Layer 5 of a small transformer language model trained on English Wikipedia (15 layers, counted from 0, width 64).
A neuron's activation on a vector x is SiLU(gate . x) times (in . x), where the dot is the dot product.

Input weights of the MLP neurons that the questions are about. A number n stands for n times 0.0055.
n19 gate: -1 6 5 14 3 -60 -61 -11 -49 6 -39 -16 22 -2 -61 -41 -16 -9 4 10 -38 -23 -44 -40 -38 1 18 35 34 -5 -22 -76 -10 -46 34 -35 14 21 5 -30 9 27 25 -1 11 8 -42 43 -25 -61 -47 -30 40 41 52 11 19 -11 29 -29 -7 -10 40 63
n26 gate: -67 17 3 2 0 18 7 -21 -73 6 -3 -1 81 -10 -13 -21 -4 63 -15 24 -33 2 -23 -24 10 -45 10 -14 -9 -35 2 3 -45 -18 -50 20 14 -25 4 -40 -15 -29 39 -5 -54 29 22 23 -26 15 -33 48 -16 11 19 -15 36 3 20 -4 14 -11 5 -49
n41 gate: 24 45 12 37 11 -35 35 -30 13 70 -10 -32 28 4 -32 -33 -6 -1 -2 -15 -7 19 24 27 -27 51 -5 -26 -16 39 -10 -20 -2 -11 -30 11 -7 4 -27 8 -24 45 16 -28 -22 23 -5 -1 -21 -1 -27 -14 -25 44 22 92 -70 51 15 -48 -1 -21 23 35
n43 gate: -28 1 -22 28 2 -32 -22 -71 -23 -7 23 6 -23 36 -24 -31 10 6 4 24 31 -19 -8 -8 -13 -28 9 -13 16 -19 19 -6 32 -12 15 25 -7 -67 9 -34 -22 -39 41 -28 26 -18 -7 -33 -68 18 -17 -27 -5 42 2 -20 6 21 -36 -19 43 -28 -20 4
n45 gate: 25 69 -3 61 -35 35 56 -22 -33 9 -16 -48 -1 -7 41 -40 54 27 11 -24 34 65 5 -42 -9 1 -19 -9 21 22 -12 17 12 -19 -7 -10 37 36 -17 -21 16 8 -6 -2 -10 47 14 -34 -24 6 -17 8 -29 -46 26 16 -4 30 -6 28 10 1 5 15
n52 gate: 10 19 22 28 -17 23 22 -2 7 40 -44 12 -10 4 -4 -37 -10 -17 23 18 -25 19 -9 22 26 25 12 -33 5 -6 -3 15 8 -10 -18 -12 -2 0 85 14 27 -15 -1 10 -6 26 -30 -3 3 -1 5 -32 -6 20 -4 59 7 -19 29 -62 22 -56 -19 -3
n54 gate: 20 2 -51 12 -25 -48 -15 18 21 -9 14 15 8 1 -2 -56 25 25 -24 -2 13 42 -32 6 -32 56 -14 18 13 -11 -36 -17 48 23 60 -23 52 17 25 3 -26 16 16 -20 58 0 -4 7 22 2 -30 -3 11 -5 23 -24 67 31 -3 17 6 -1 -5 26
n82 gate: -20 34 14 -9 -23 9 42 1 24 50 -19 -33 3 9 0 12 -13 8 -6 -5 10 -4 -9 20 -15 -16 24 27 33 8 7 -1 -13 1 15 9 -12 -4 44 35 -23 14 0 -21 38 -41 -3 21 22 -18 -76 8 -2 -7 20 17 28 -1 0 41 0 -22 -47 -6
n96 gate: 22 12 -4 33 -2 21 21 -17 59 -9 -47 44 8 8 -23 6 -28 26 22 34 -1 48 -35 -13 12 36 29 3 15 -1 15 9 27 6 -6 -6 -37 9 17 -8 -51 44 45 -16 18 27 3 54 -16 -3 16 -28 6 5 13 22 -28 2 5 -30 -45 -16 -10 -23
n104 gate: -30 -46 -36 45 -1 -54 -3 14 -20 -40 22 -24 -21 -13 28 4 24 6 22 10 -48 -15 -44 -37 25 11 25 -55 -12 10 44 -48 -41 1 24 -9 10 41 17 19 12 -15 -2 -6 -28 -22 -19 57 -40 -32 -25 -7 -17 -7 94 -24 12 27 28 5 -12 10 -4 64
n117 gate: 13 9 -23 -18 22 -15 -35 -14 -11 4 20 9 -8 43 20 8 -5 27 -10 -30 -13 -43 10 -13 -1 -31 -12 -29 -13 17 10 -10 -12 5 -33 38 86 -7 36 -63 18 -25 -11 31 3 15 3 -53 18 12 -8 -4 15 8 55 -13 6 -4 -1 -34 10 5 1 19
n141 gate: 22 15 -22 -12 10 21 12 -12 -54 -5 -36 1 -6 -5 -5 28 -5 11 -11 1 -2 -10 23 -27 8 -55 17 -20 5 -17 -13 -6 11 0 -38 21 72 -42 6 -33 -12 -9 55 34 -37 52 56 35 29 0 -28 34 -14 -8 18 -38 35 -30 -15 -33 13 -22 -3 6
n146 gate: 4 -13 1 2 -48 -36 -22 -16 47 12 24 -1 78 -10 -8 -13 11 -1 8 -24 -14 -11 21 -65 -44 -1 3 37 8 60 1 -36 -32 10 16 10 9 43 18 -59 -1 19 -14 23 -8 2 3 -27 -30 0 -22 -3 -15 -19 37 -46 -29 38 8 30 54 8 30 34
n147 gate: 14 1 27 5 1 -41 -21 -30 -21 -21 -40 14 30 30 -26 -5 -7 -12 31 19 -53 12 -1 -19 -65 -23 -3 -43 20 10 3 -71 -17 -8 13 -9 -16 -61 -4 -28 -36 30 -21 -24 -44 -4 -61 -44 -21 16 -26 -25 20 -36 7 -30 -40 -32 -29 7 38 5 17 38
n169 gate: 37 26 -18 14 -20 -22 -7 7 -6 -4 -8 19 13 -22 -9 -27 -2 9 33 5 64 36 0 -1 -4 4 -4 31 32 1 8 -19 27 41 -35 3 -3 30 74 -58 0 -20 -33 -48 -41 -40 14 0 34 -30 -26 -13 -15 72 -2 -24 -25 0 -1 -8 2 -11 7 4
n173 gate: 26 12 8 -7 -34 -17 -41 8 9 56 17 12 0 15 -8 -3 1 -11 -27 28 -18 -30 -29 24 -36 5 -45 31 -46 -51 4 -28 -12 11 13 14 7 21 5 43 -32 8 20 2 -61 20 -1 27 42 -17 -20 1 -11 19 -10 -11 26 -26 -7 23 -38 23 -11 10
n187 gate: 38 6 -4 22 -29 -7 -22 23 -13 -17 46 46 -20 -7 3 19 19 33 -7 -16 21 0 -17 -17 0 7 19 -22 -16 -5 -7 -26 1 -3 12 -30 -28 1 21 -13 -3 24 39 31 19 11 -56 22 29 -16 49 59 16 -3 31 33 35 -46 -31 -48 -26 0 3 49
n188 gate: -16 23 38 33 -42 43 7 6 40 -38 -38 4 60 12 -34 -31 -9 6 16 -14 2 15 -7 40 3 10 59 2 -36 30 -9 -25 -36 16 -13 2 10 17 2 3 -35 24 -19 9 24 -5 -2 18 30 -1 -28 -51 -17 -34 43 -9 -39 13 3 12 -18 34 -19 -17
n19 in: 33 26 -16 -53 -7 3 31 -36 -17 18 59 34 51 -12 34 -25 -10 33 -22 14 -7 -4 -18 -53 -1 -34 -33 4 -29 6 18 4 25 -31 -2 -20 -22 -5 8 -22 -10 37 60 -9 -43 -28 4 -30 16 -16 13 -9 30 14 -20 -16 -29 14 32 41 -7 -16 -18 -4
n26 in: -11 37 -18 -14 30 -24 -4 -19 -5 -13 9 18 -10 -19 -2 -5 -26 14 43 -67 -12 -11 -35 -18 0 8 -13 -7 -5 -8 19 -15 -9 -23 -11 48 5 -7 44 1 2 -35 -19 -19 -10 0 29 36 17 15 4 8 34 -4 -9 13 28 -16 25 -6 -14 -74 57 -43
n41 in: -13 60 -8 10 -31 -17 7 17 -15 -6 7 -2 -23 -22 1 10 -35 2 -24 14 -10 -13 -26 0 56 16 6 -18 -31 15 0 2 23 -12 7 -21 -41 -12 22 9 -58 32 -7 -10 -58 -7 20 33 -18 -36 -22 -14 -15 33 4 11 -7 -4 13 -37 5 23 29 4
n43 in: 21 19 21 18 -33 17 10 13 -3 -27 32 19 -2 4 39 25 21 -10 4 8 9 -13 -6 -16 -13 -10 4 2 7 -4 1 6 -22 3 46 -15 -39 -11 18 7 -20 -6 4 31 -12 6 6 -30 21 -12 8 -41 38 -56 -15 -10 -9 -54 27 10 17 34 19 27
n45 in: 77 18 -42 29 -42 25 29 -14 4 -22 -33 -9 -27 -5 42 -13 37 -24 14 22 12 40 8 -10 22 -3 -3 14 -32 25 8 -22 6 3 -18 -32 -9 8 15 -24 18 9 -28 -15 -7 10 34 0 -39 -36 15 -14 8 -2 49 -21 12 9 41 -35 39 44 36 -9
n52 in: 10 11 24 10 -24 -13 3 47 4 1 36 -65 4 -35 40 21 -19 -22 6 1 -20 2 -6 18 21 -9 -16 -14 7 8 13 -24 2 42 -3 32 -8 -3 35 11 0 -7 15 -26 -25 31 -26 44 33 -52 11 9 -27 -9 0 -12 31 -20 10 -10 2 0 -17 -53
n54 in: -10 -10 -29 1 46 -3 -3 22 2 11 -31 -41 -36 9 8 -49 3 28 -12 -20 7 21 -13 20 38 24 9 -17 2 -11 42 -25 27 2 0 -59 -30 0 16 22 -15 19 8 18 -33 -24 9 2 7 -30 -18 -2 2 -2 -16 -5 39 -35 7 -44 35 -27 4 4
n82 in: -23 -7 13 -52 1 -8 42 2 5 40 -14 -23 -27 -17 -52 -16 24 -41 0 -8 -20 -8 -3 31 -54 -6 4 -6 34 23 28 4 29 -10 -2 38 -31 -17 11 6 -8 17 20 -45 -35 16 -43 -33 -24 -8 6 16 16 -26 25 3 -30 8 3 43 24 3 4 -10
n96 in: -3 5 5 -52 -61 20 -35 -31 -24 -13 33 10 22 -4 -3 -2 37 3 -5 17 52 21 -29 -27 -35 -35 10 -1 -1 37 -6 11 19 -34 16 35 10 -8 5 -13 23 2 0 3 -8 2 -12 -34 14 2 -5 18 -4 16 -6 1 21 12 13 2 0 -19 -7 -17
n104 in: 28 -8 -22 0 -13 -23 10 25 -34 -18 1 1 -16 -10 23 2 17 -24 25 -30 -37 24 -8 -52 6 -6 8 22 -26 42 24 -2 -4 -39 4 22 9 12 34 0 3 -25 -31 18 9 -31 20 20 -39 -2 4 17 -1 33 17 0 27 22 42 -58 14 -7 33 -7
n117 in: 3 -22 21 -18 2 26 9 -33 -1 -7 -7 14 7 21 -6 -19 17 20 -21 -5 44 44 31 -14 -13 -10 3 -15 -29 2 -26 41 -42 -3 25 -31 -31 0 -2 -9 -10 17 3 -17 -23 -13 20 17 13 3 12 -21 24 38 21 -11 4 3 -7 22 -9 -5 25 55
n141 in: 24 18 -13 -7 3 23 34 -12 23 54 -52 -31 -13 -33 -3 23 28 -42 -11 -4 -17 -10 4 -10 27 -9 18 -15 -21 -4 -32 12 -9 -33 16 43 -27 -19 51 8 -26 -6 19 -17 -2 -24 -6 5 3 21 -31 -28 0 -19 7 22 11 35 38 -41 -19 -18 2 10
n146 in: 21 6 2 6 -44 -52 28 -27 20 27 7 -8 -4 6 11 -8 -28 1 15 -15 -18 32 -8 -50 -13 27 24 -6 24 -14 -34 11 2 3 2 3 17 19 -22 -7 13 -26 -18 31 37 -3 15 -34 -37 1 12 -13 -10 13 -12 -31 -27 36 23 -7 -2 26 -3 -25
n147 in: 17 1 -5 31 -5 -9 -21 6 15 -29 17 -23 -33 0 65 6 16 -8 29 24 -18 35 -30 -30 30 3 3 23 10 24 1 18 18 51 -24 -7 -8 -42 32 -27 -26 6 22 -23 -47 9 43 -18 -39 -10 17 -6 -10 -16 33 8 4 -29 -28 5 24 -23 -36 1
n169 in: 0 -17 41 18 6 2 23 -10 46 19 11 31 2 -46 0 52 16 -25 -22 5 19 -73 -12 14 -41 -2 25 -28 -31 -39 10 -11 -3 -16 57 -7 12 11 -11 1 -12 -2 -1 6 2 10 7 33 -9 26 -9 43 10 -15 -20 -3 24 6 -39 22 -17 25 -44 0
n173 in: 24 38 -26 23 21 11 -9 19 -20 25 -7 -15 1 5 33 8 -25 10 -39 -23 -6 10 43 -47 -19 18 10 -15 16 21 7 -18 -13 31 -3 -26 22 -24 6 -3 40 5 -20 -24 -15 8 26 -22 12 -9 3 -16 -26 5 25 26 -43 -44 12 -11 -12 -3 18 -26
n187 in: 71 29 -27 19 34 7 -23 -17 -21 -10 -1 -18 -1 24 4 6 27 -17 14 -11 15 -8 48 -33 9 -38 -20 -23 -17 9 -1 -17 2 7 -12 2 10 -23 -11 33 0 -13 -27 0 -26 38 -10 -1 -3 33 -9 49 18 -6 -15 -25 14 -8 31 33 9 9 3 6
n188 in: -18 4 3 18 -1 6 38 4 -12 -41 -3 -18 38 -22 -7 18 -13 24 12 -28 36 -20 -12 -3 -18 -61 -17 11 1 10 -18 6 -23 -1 12 -3 -34 9 -36 -3 4 -20 -8 55 -24 1 -7 -1 -31 -26 2 15 13 13 22 -50 -38 -11 -5 15 -28 20 31 -4

Each question shows a token from some text and the vector x that enters the MLP there. A number n stands for n times 0.052.

"eng": 15 -8 8 -8 -7 26 28 26 -8 -17 -4 2 -13 18 -15 -49 -5 -6 -14 21 -25 1 12 1 32 29 -3 -16 -41 -21 -18 43 -17 13 12 -33 -33 -3 -13 63 -11 9 8 17 20 45 13 18 13 23 15 -5 -15 -18 -22 4 -17 6 12 15 -19 -8 40 26
Which of these neurons fires most? n41

"in": -14 15 -12 -14 55 10 22 -4 -45 2 1 -3 -4 12 12 19 17 17 -4 12 0 33 35 14 39 -47 4 -9 -21 4 -14 12 -22 7 -23 1 -6 -32 -34 -45 39 -30 -13 -1 -43 4 28 14 14 15 22 12 1 -11 -14 32 -6 4 28 -1 -3 31 -6 -13
Which of these neurons fires most? n117

"0": -7 -6 -8 11 -3 29 10 -9 40 -42 6 -20 -20 -19 1 38 -7 7 -7 -17 -7 -20 25 22 -34 8 -24 -10 -12 -4 -4 19 22 8 -26 33 -8 4 -19 5 30 -15 -16 33 -25 -12 20 -26 16 12 31 27 28 -42 -20 -9 -7 -23 31 16 -9 17 -1 -7
Which three neurons fire most, strongest first? n41, n104, n54

"ant": 14 7 -16 3 7 38 6 -11 -12 -14 -15 -11 9 -18 5 30 -26 14 -29 6 3 -1 9 19 6 15 -4 5 -15 -26 -44 24 10 -5 -25 19 32 -3 21 -6 -6 2 -27 6 -42 -45 27 -11 -11 28 23 -17 -28 -5 -23 -36 -10 24 9 10 34 -3 -42 -15
Which neuron fires most, and how strongly? n141, at about 1.9

"ess": 6 16 -15 -13 -15 6 1 18 4 -2 6 22 3 10 18 16 -31 8 -6 4 -18 15 6 4 0 12 0 -29 11 -8 -20 1 17 3 31 17 1 30 15 23 -4 9 6 19 0 -36 11 6 -23 27 27 -9 31 -21 -48 -44 -2 17 -29 -26 -34 41 -23 -2
Which of these neurons fires most? n82

"ind": -11 17 -8 10 -23 1 -11 -12 -10 -4 14 49 2 11 17 24 -13 24 -14 12 -9 -2 -7 4 2 -2 8 -19 -10 -15 20 12 18 5 -15 -1 -21 -15 -10 5 39 -16 18 22 -4 -37 25 -6 -17 17 25 -18 -5 -48 -52 -25 -1 -13 0 -19 -33 27 30 -6
Which two neurons fire most, strongest first? n43, n82

"y": 26 21 -11 10 15 -17 18 14 1 28 -6 40 -12 -35 -19 16 -4 -11 15 -2 -6 -29 -16 44 18 30 1 7 -3 1 -17 27 49 1 -1 5 27 5 -3 -7 2 -27 -22 29 -26 -3 8 -27 -3 16 37 6 23 -12 -22 14 -8 -5 -37 12 -26 -2 -16 -2
Which two neurons fire most, strongest first? n169, n45

"a": 23 -14 -17 0 50 40 15 -6 -8 -11 0 22 -16 7 13 10 -1 -5 -24 5 16 -3 38 26 23 4 7 2 -8 27 -32 -4 -10 -17 -27 12 -1 -15 11 -1 1 -5 9 53 -52 -11 3 6 -29 1 36 9 -1 9 -23 -10 0 1 -30 2 52 13 -14 -6
Which three neurons fire most, strongest first? n117, n146, n96

"ing": -3 -2 -17 -15 -34 -32 -14 5 0 -26 -5 -6 9 -12 -4 -9 -6 3 18 -3 8 25 23 45 11 1 9 -32 -3 18 -28 30 1 21 -3 10 13 -3 6 2 0 -19 -23 24 8 -10 -5 -2 -10 11 42 1 -7 -24 -50 -11 -4 -1 -9 1 -10 -22 -44 -15
Which of these neurons fires most? n52

"l": 25 3 -3 -29 1 -8 -11 -10 -36 9 -21 14 3 -43 10 -16 2 -20 -41 -50 17 -6 38 39 -5 -17 7 -24 -15 -39 -6 30 7 13 -25 -2 4 -28 -7 -18 8 -3 -12 -3 -1 -17 16 -13 6 6 31 -12 -1 24 -6 15 15 -19 22 52 -20 11 12 -20
Which two neurons fire most, strongest first? n117, n147

" |": 11 -19 4 -31 -8 20 4 2 -12 -13 -2 -21 -33 -15 13 14 -6 -24 -4 14 -1 -15 12 68 -6 4 16 25 -8 -4 -24 37 -27 -2 25 8 -22 4 4 6 3 -1 -9 9 -17 -19 33 -4 -3 -30 33 37 0 -24 -26 4 13 0 2 9 -2 -15 26 -3
Which of these neurons fires most? n146

"if": -11 -2 1 -12 13 -29 -8 -36 35 -6 9 17 -13 2 -19 -31 -41 -40 -29 -17 26 3 10 26 3 4 8 -2 -13 -14 -14 -24 27 21 -1 -5 31 35 -7 60 -20 -9 -11 12 28 -35 -9 21 -10 3 27 -10 -24 -11 -15 -8 0 29 26 -14 32 22 21 22
Which of these neurons fires most? n54

"s": 27 19 -1 -22 12 -5 -23 7 2 -22 20 -8 12 -11 10 13 -9 9 -10 8 -12 25 21 14 32 12 25 -33 2 0 -11 53 17 17 3 31 25 -13 14 -29 7 -15 -9 45 -50 -32 -10 9 0 6 23 22 32 -21 -21 -2 4 -21 -11 3 -1 24 -44 4
Which of these neurons fires most? n187

"is": -13 5 -30 2 35 -30 -2 46 -10 -10 49 24 -25 15 21 16 -13 12 -20 -2 -24 -6 -3 -8 22 8 -2 2 2 18 -35 9 1 -5 35 -14 16 20 -36 42 26 0 35 3 0 19 10 -16 28 -7 26 -14 0 24 1 6 0 -23 -27 5 -2 36 44 32
Which neuron fires most, and how strongly? n173, at about 1.2

" Ph": -11 -13 30 -8 19 28 13 8 22 -13 -1 -26 9 12 2 6 -29 -28 -14 12 -1 -7 9 -36 -10 9 -3 -13 1 -7 -37 19 9 11 0 -8 -2 5 18 24 36 7 -12 -3 -20 9 29 -11 3 15 46 4 -29 6 -13 33 1 12 24 -38 24 -41 18 -4
Which of these neurons fires most? n52

"ame": -14 0 -12 -8 10 12 2 9 11 0 7 33 -13 8 -9 -11 -16 -21 37 -5 12 6 14 -10 34 14 -18 -9 19 -8 16 32 12 -2 13 -4 24 -12 15 12 3 -2 -18 15 -13 -25 -2 3 31 -12 39 -19 -36 -16 -42 -13 13 -32 5 -20 -3 5 -49 3
Which of these neurons fires most? n52

" first": -23 5 -13 28 -11 15 -14 19 -43 -14 9 -16 -18 7 -17 13 -4 3 35 -3 -21 -10 -10 -47 11 16 -8 -11 5 -23 0 50 10 -5 2 5 -13 0 10 1 -13 13 -27 -4 18 -64 1 -5 0 12 16 -6 -16 -10 -50 -27 -4 -4 -8 4 -33 -20 -19 -12
Which three neurons fire most, strongest first? n45, n117, n43

" Jo": 12 9 -5 22 22 29 4 -5 3 0 33 -15 10 13 12 8 -11 -22 -23 -14 -22 5 31 -13 -20 23 3 12 -10 4 -13 13 17 -13 35 -7 -11 -32 -4 36 67 -4 19 -5 13 -15 2 20 -39 -19 41 -14 -13 15 -28 15 1 -10 5 14 35 -17 -14 17
Which of these neurons fires most? n43

" sy": 3 11 -3 20 38 -25 -14 8 -18 16 11 -24 -9 13 -19 13 -14 -33 1 12 -6 -13 -42 -27 -15 -20 17 39 13 0 -36 25 12 30 -12 4 -30 28 -28 -34 42 -4 -5 8 -10 -36 -25 -30 -3 8 25 5 7 25 -15 32 9 7 -25 -17 -27 -19 5 9
Which two neurons fire most, strongest first? n45, n54

" Sh": 15 -25 3 15 18 10 -7 -23 26 26 -8 5 17 -7 -2 4 -37 -12 -17 -8 13 -12 6 0 -18 4 17 -34 2 -21 -5 19 14 25 25 -4 -14 -12 12 27 14 12 -7 -4 -14 -8 17 -19 4 -6 58 13 -32 -11 -13 7 5 -4 -20 -16 10 -16 8 19
Which three neurons fire most, strongest first? n104, n45, n188

" f": -12 -29 1 15 2 -7 -12 -3 10 26 -23 -27 -15 1 -26 18 -18 12 -2 23 -21 5 1 -43 -6 -26 1 4 2 0 -47 -14 1 22 8 12 -16 -15 4 20 21 0 -35 8 0 -14 2 18 -10 1 50 -6 -26 -31 -3 -3 -4 -9 -29 -8 -9 -46 13 15
Which of these neurons fires most? n147

"us": 4 11 2 1 8 3 -29 11 -25 27 29 12 27 38 2 18 -9 13 -24 31 2 -8 19 -3 16 5 7 39 1 4 -52 34 -3 8 27 25 9 -11 -17 20 -8 -29 10 13 -13 19 -8 -6 -29 11 18 -2 24 -16 -44 -33 4 16 -6 7 22 30 -12 -6
Which of these neurons fires most? n43

"8": -8 10 -11 -10 -4 10 30 1 -17 -5 0 -29 -10 -3 7 16 -8 -11 -26 24 -48 -31 24 29 -19 21 -35 11 -8 14 -28 13 -7 16 -25 32 -30 9 -18 -3 25 0 -5 23 -14 -27 44 -2 1 13 40 26 26 -9 -7 -5 8 -8 7 -12 12 4 -1 -8
Which of these neurons fires most? n96

").": 0 -11 -17 -13 -4 25 -20 22 -8 13 -20 -24 -3 -15 -20 17 -4 -13 -1 5 6 47 10 24 11 3 -12 19 33 -6 -38 40 9 -3 9 32 -9 9 6 2 33 -6 1 9 18 21 -3 30 -9 -14 27 23 -10 -25 -37 15 -1 0 18 23 47 -3 1 -22
Which neuron fires most, and how strongly? n52, at about 1.2

" A": 33 -25 -11 -19 10 24 8 12 25 -18 46 -4 -6 -6 5 29 -40 -13 16 5 24 5 -15 -12 6 12 3 1 1 10 -17 -7 39 -1 -32 12 -9 0 -7 21 7 -9 -30 -15 -20 25 -8 -6 4 -4 51 -9 -20 -8 -25 23 -3 0 -19 -7 -36 4 1 -16
Which two neurons fire most, strongest first? n96, n117

"k": 12 0 -8 11 27 12 -5 10 18 20 15 48 10 -34 34 -14 2 28 7 2 -35 -5 17 19 -20 -2 5 -44 -5 8 -30 33 19 -14 8 20 -20 -16 20 -6 -6 -23 4 -2 0 -42 55 19 25 3 30 13 12 2 -30 21 -3 -17 1 22 -4 6 7 -6
Which three neurons fire most, strongest first? n45, n188, n82

"lect": -7 20 2 20 -21 -30 21 -3 -11 23 -8 -26 -10 33 12 -11 2 15 19 2 8 -2 29 -43 9 -15 6 16 8 -15 -45 20 8 17 -11 4 16 29 -40 28 2 10 -20 -11 -2 -32 23 -10 -23 7 28 -14 -26 -43 -22 -28 -3 26 -41 -13 -12 9 -35 0
Which neuron fires most, and how strongly? n146, at about 1.2

" ": 4 -10 -5 -6 10 16 20 17 24 -23 -12 -42 36 -22 9 32 -10 -4 16 10 -21 9 16 42 34 1 4 -10 1 -8 -18 29 28 6 -31 -8 -22 -3 -10 -5 -21 -7 -28 -8 -36 -40 -11 19 -11 -5 38 10 11 -11 0 -24 19 18 6 15 -14 -3 53 26
Which of these neurons fires most? n173

"d": 11 -19 -5 6 -15 8 -27 13 -36 -12 33 12 12 -15 11 -37 -31 35 -12 0 -39 13 1 36 -9 -24 6 2 -8 11 -23 21 -4 0 -24 29 -13 -29 8 13 41 -4 6 5 10 -43 -15 -1 13 23 22 -1 20 -32 -34 -13 -28 -1 14 47 -20 -2 -28 -21
Which of these neurons fires most? n45

"al": 18 -8 -31 -40 11 14 19 -18 -2 -19 38 30 -6 2 37 9 -18 13 -34 9 20 1 -12 58 7 9 5 -7 -15 20 -8 0 20 15 -10 22 -5 3 -27 -15 2 -4 -15 27 -12 -13 6 -12 -13 20 31 -2 -9 24 -24 -13 -7 27 -35 -11 -16 5 -51 7
Which of these neurons fires most? n26

"ip": 3 12 4 -30 18 -14 -37 -24 -5 -17 -18 7 0 -4 -10 -21 -31 -22 2 20 -27 -22 -11 -36 -15 -59 -9 10 -13 -5 -47 30 15 -33 6 23 4 -42 -15 29 33 -1 -28 8 -3 4 -29 -15 -5 14 18 -10 4 -12 -22 -22 -33 20 16 2 3 7 -12 0
Which of these neurons fires most? n19

" a": 5 -26 -25 7 0 10 -17 18 12 1 4 -28 -4 5 -27 16 -14 17 3 6 7 5 -23 -15 1 -8 8 3 18 14 -23 31 19 -5 -19 24 -21 -1 -15 34 12 16 -44 12 -5 18 -13 -5 -6 -7 39 -26 -12 16 -37 14 4 1 -27 -25 -57 -9 19 -4
Which of these neurons fires most? n96

"ers": 6 8 -9 -18 36 -41 -34 -4 -36 -24 10 -13 17 58 17 10 -11 -13 -3 14 0 -2 17 -37 22 -17 -5 -18 9 1 -10 26 -11 18 13 -1 14 -3 -1 -10 22 -4 4 16 -1 -73 8 8 -43 10 5 12 20 1 -33 -22 21 0 8 -37 -13 30 30 26
Which two neurons fire most, strongest first? n104, n117

" Sp": 26 -17 14 3 31 -15 -17 -15 2 24 19 -20 3 29 0 0 -28 -47 -19 -7 -27 -37 19 -47 -23 11 2 -4 8 -12 -4 1 43 4 9 -9 10 -23 3 22 -13 8 -20 -1 -30 -11 9 6 -2 11 44 -11 -5 5 -22 2 -11 -6 -18 -7 14 -25 12 26
Which neuron fires most, and how strongly? n147, at about 1.8

"vel": -18 15 0 -13 -13 10 31 -2 -6 29 -24 2 -26 21 -33 -16 0 15 -21 -41 39 -20 11 -7 -19 5 5 -29 6 -6 -4 37 -15 -9 -41 26 -18 10 1 19 -7 3 -20 33 -4 -15 -3 -12 30 2 23 -2 -7 3 -45 -9 2 37 11 29 -37 21 -11 8
Which of these neurons fires most? n82

"od": 49 18 -13 -15 -17 46 15 -22 -7 4 22 13 -3 19 20 -41 -9 40 -8 15 7 8 16 32 10 -31 -7 13 -1 20 -36 13 61 -6 17 28 -15 -17 -14 0 4 11 11 26 4 -52 13 9 -2 8 16 -8 12 -16 -32 -15 -24 19 11 1 -6 22 4 18
Which of these neurons fires most? n45

"enn": 35 38 25 -1 29 15 22 -12 -9 -10 26 16 0 -2 41 -7 0 -12 0 -7 -7 11 19 -32 26 1 -7 0 13 -29 10 10 -6 2 33 -23 12 11 4 13 -1 7 -16 -9 -42 -74 22 29 -17 14 28 -15 20 12 -17 -6 -4 6 -9 -24 -62 3 -30 11
Which neuron fires most, and how strongly? n169, at about 1.1

"n": 17 6 21 40 11 9 26 6 31 -22 -3 37 4 -31 1 10 -3 -5 -2 -18 -3 8 19 45 18 -10 -2 -5 -5 -19 10 27 -22 -7 10 -21 -27 -23 -20 -8 21 10 11 -1 -19 -48 19 43 43 21 29 1 10 -4 -17 -3 -16 -19 -1 -6 -61 12 -7 -2
Which neuron fires most, and how strongly? n188, at about 2

"ive": -2 -5 -19 -16 -23 2 15 -11 -10 -22 -8 8 -6 30 -17 8 -9 -3 11 11 12 19 14 25 -17 34 -7 -14 2 -3 -2 51 5 15 -9 17 -6 2 32 5 8 2 -29 34 -14 -14 12 11 12 16 23 10 9 -6 -59 -32 -2 19 -4 14 -11 -3 -39 -16
Which neuron fires most, and how strongly? n45, at about 0.29

"ur": -15 24 -1 -24 35 -2 -30 -34 14 -32 -8 3 8 27 2 -10 -14 -20 -1 -5 14 -18 -25 7 -2 -17 8 31 33 -21 -12 12 -33 6 -16 -20 10 0 -31 6 34 -5 -29 11 -51 -11 37 -15 -14 27 -3 -18 -7 -15 -23 -32 -12 35 -7 -20 14 5 63 22
Which of these neurons fires most? n146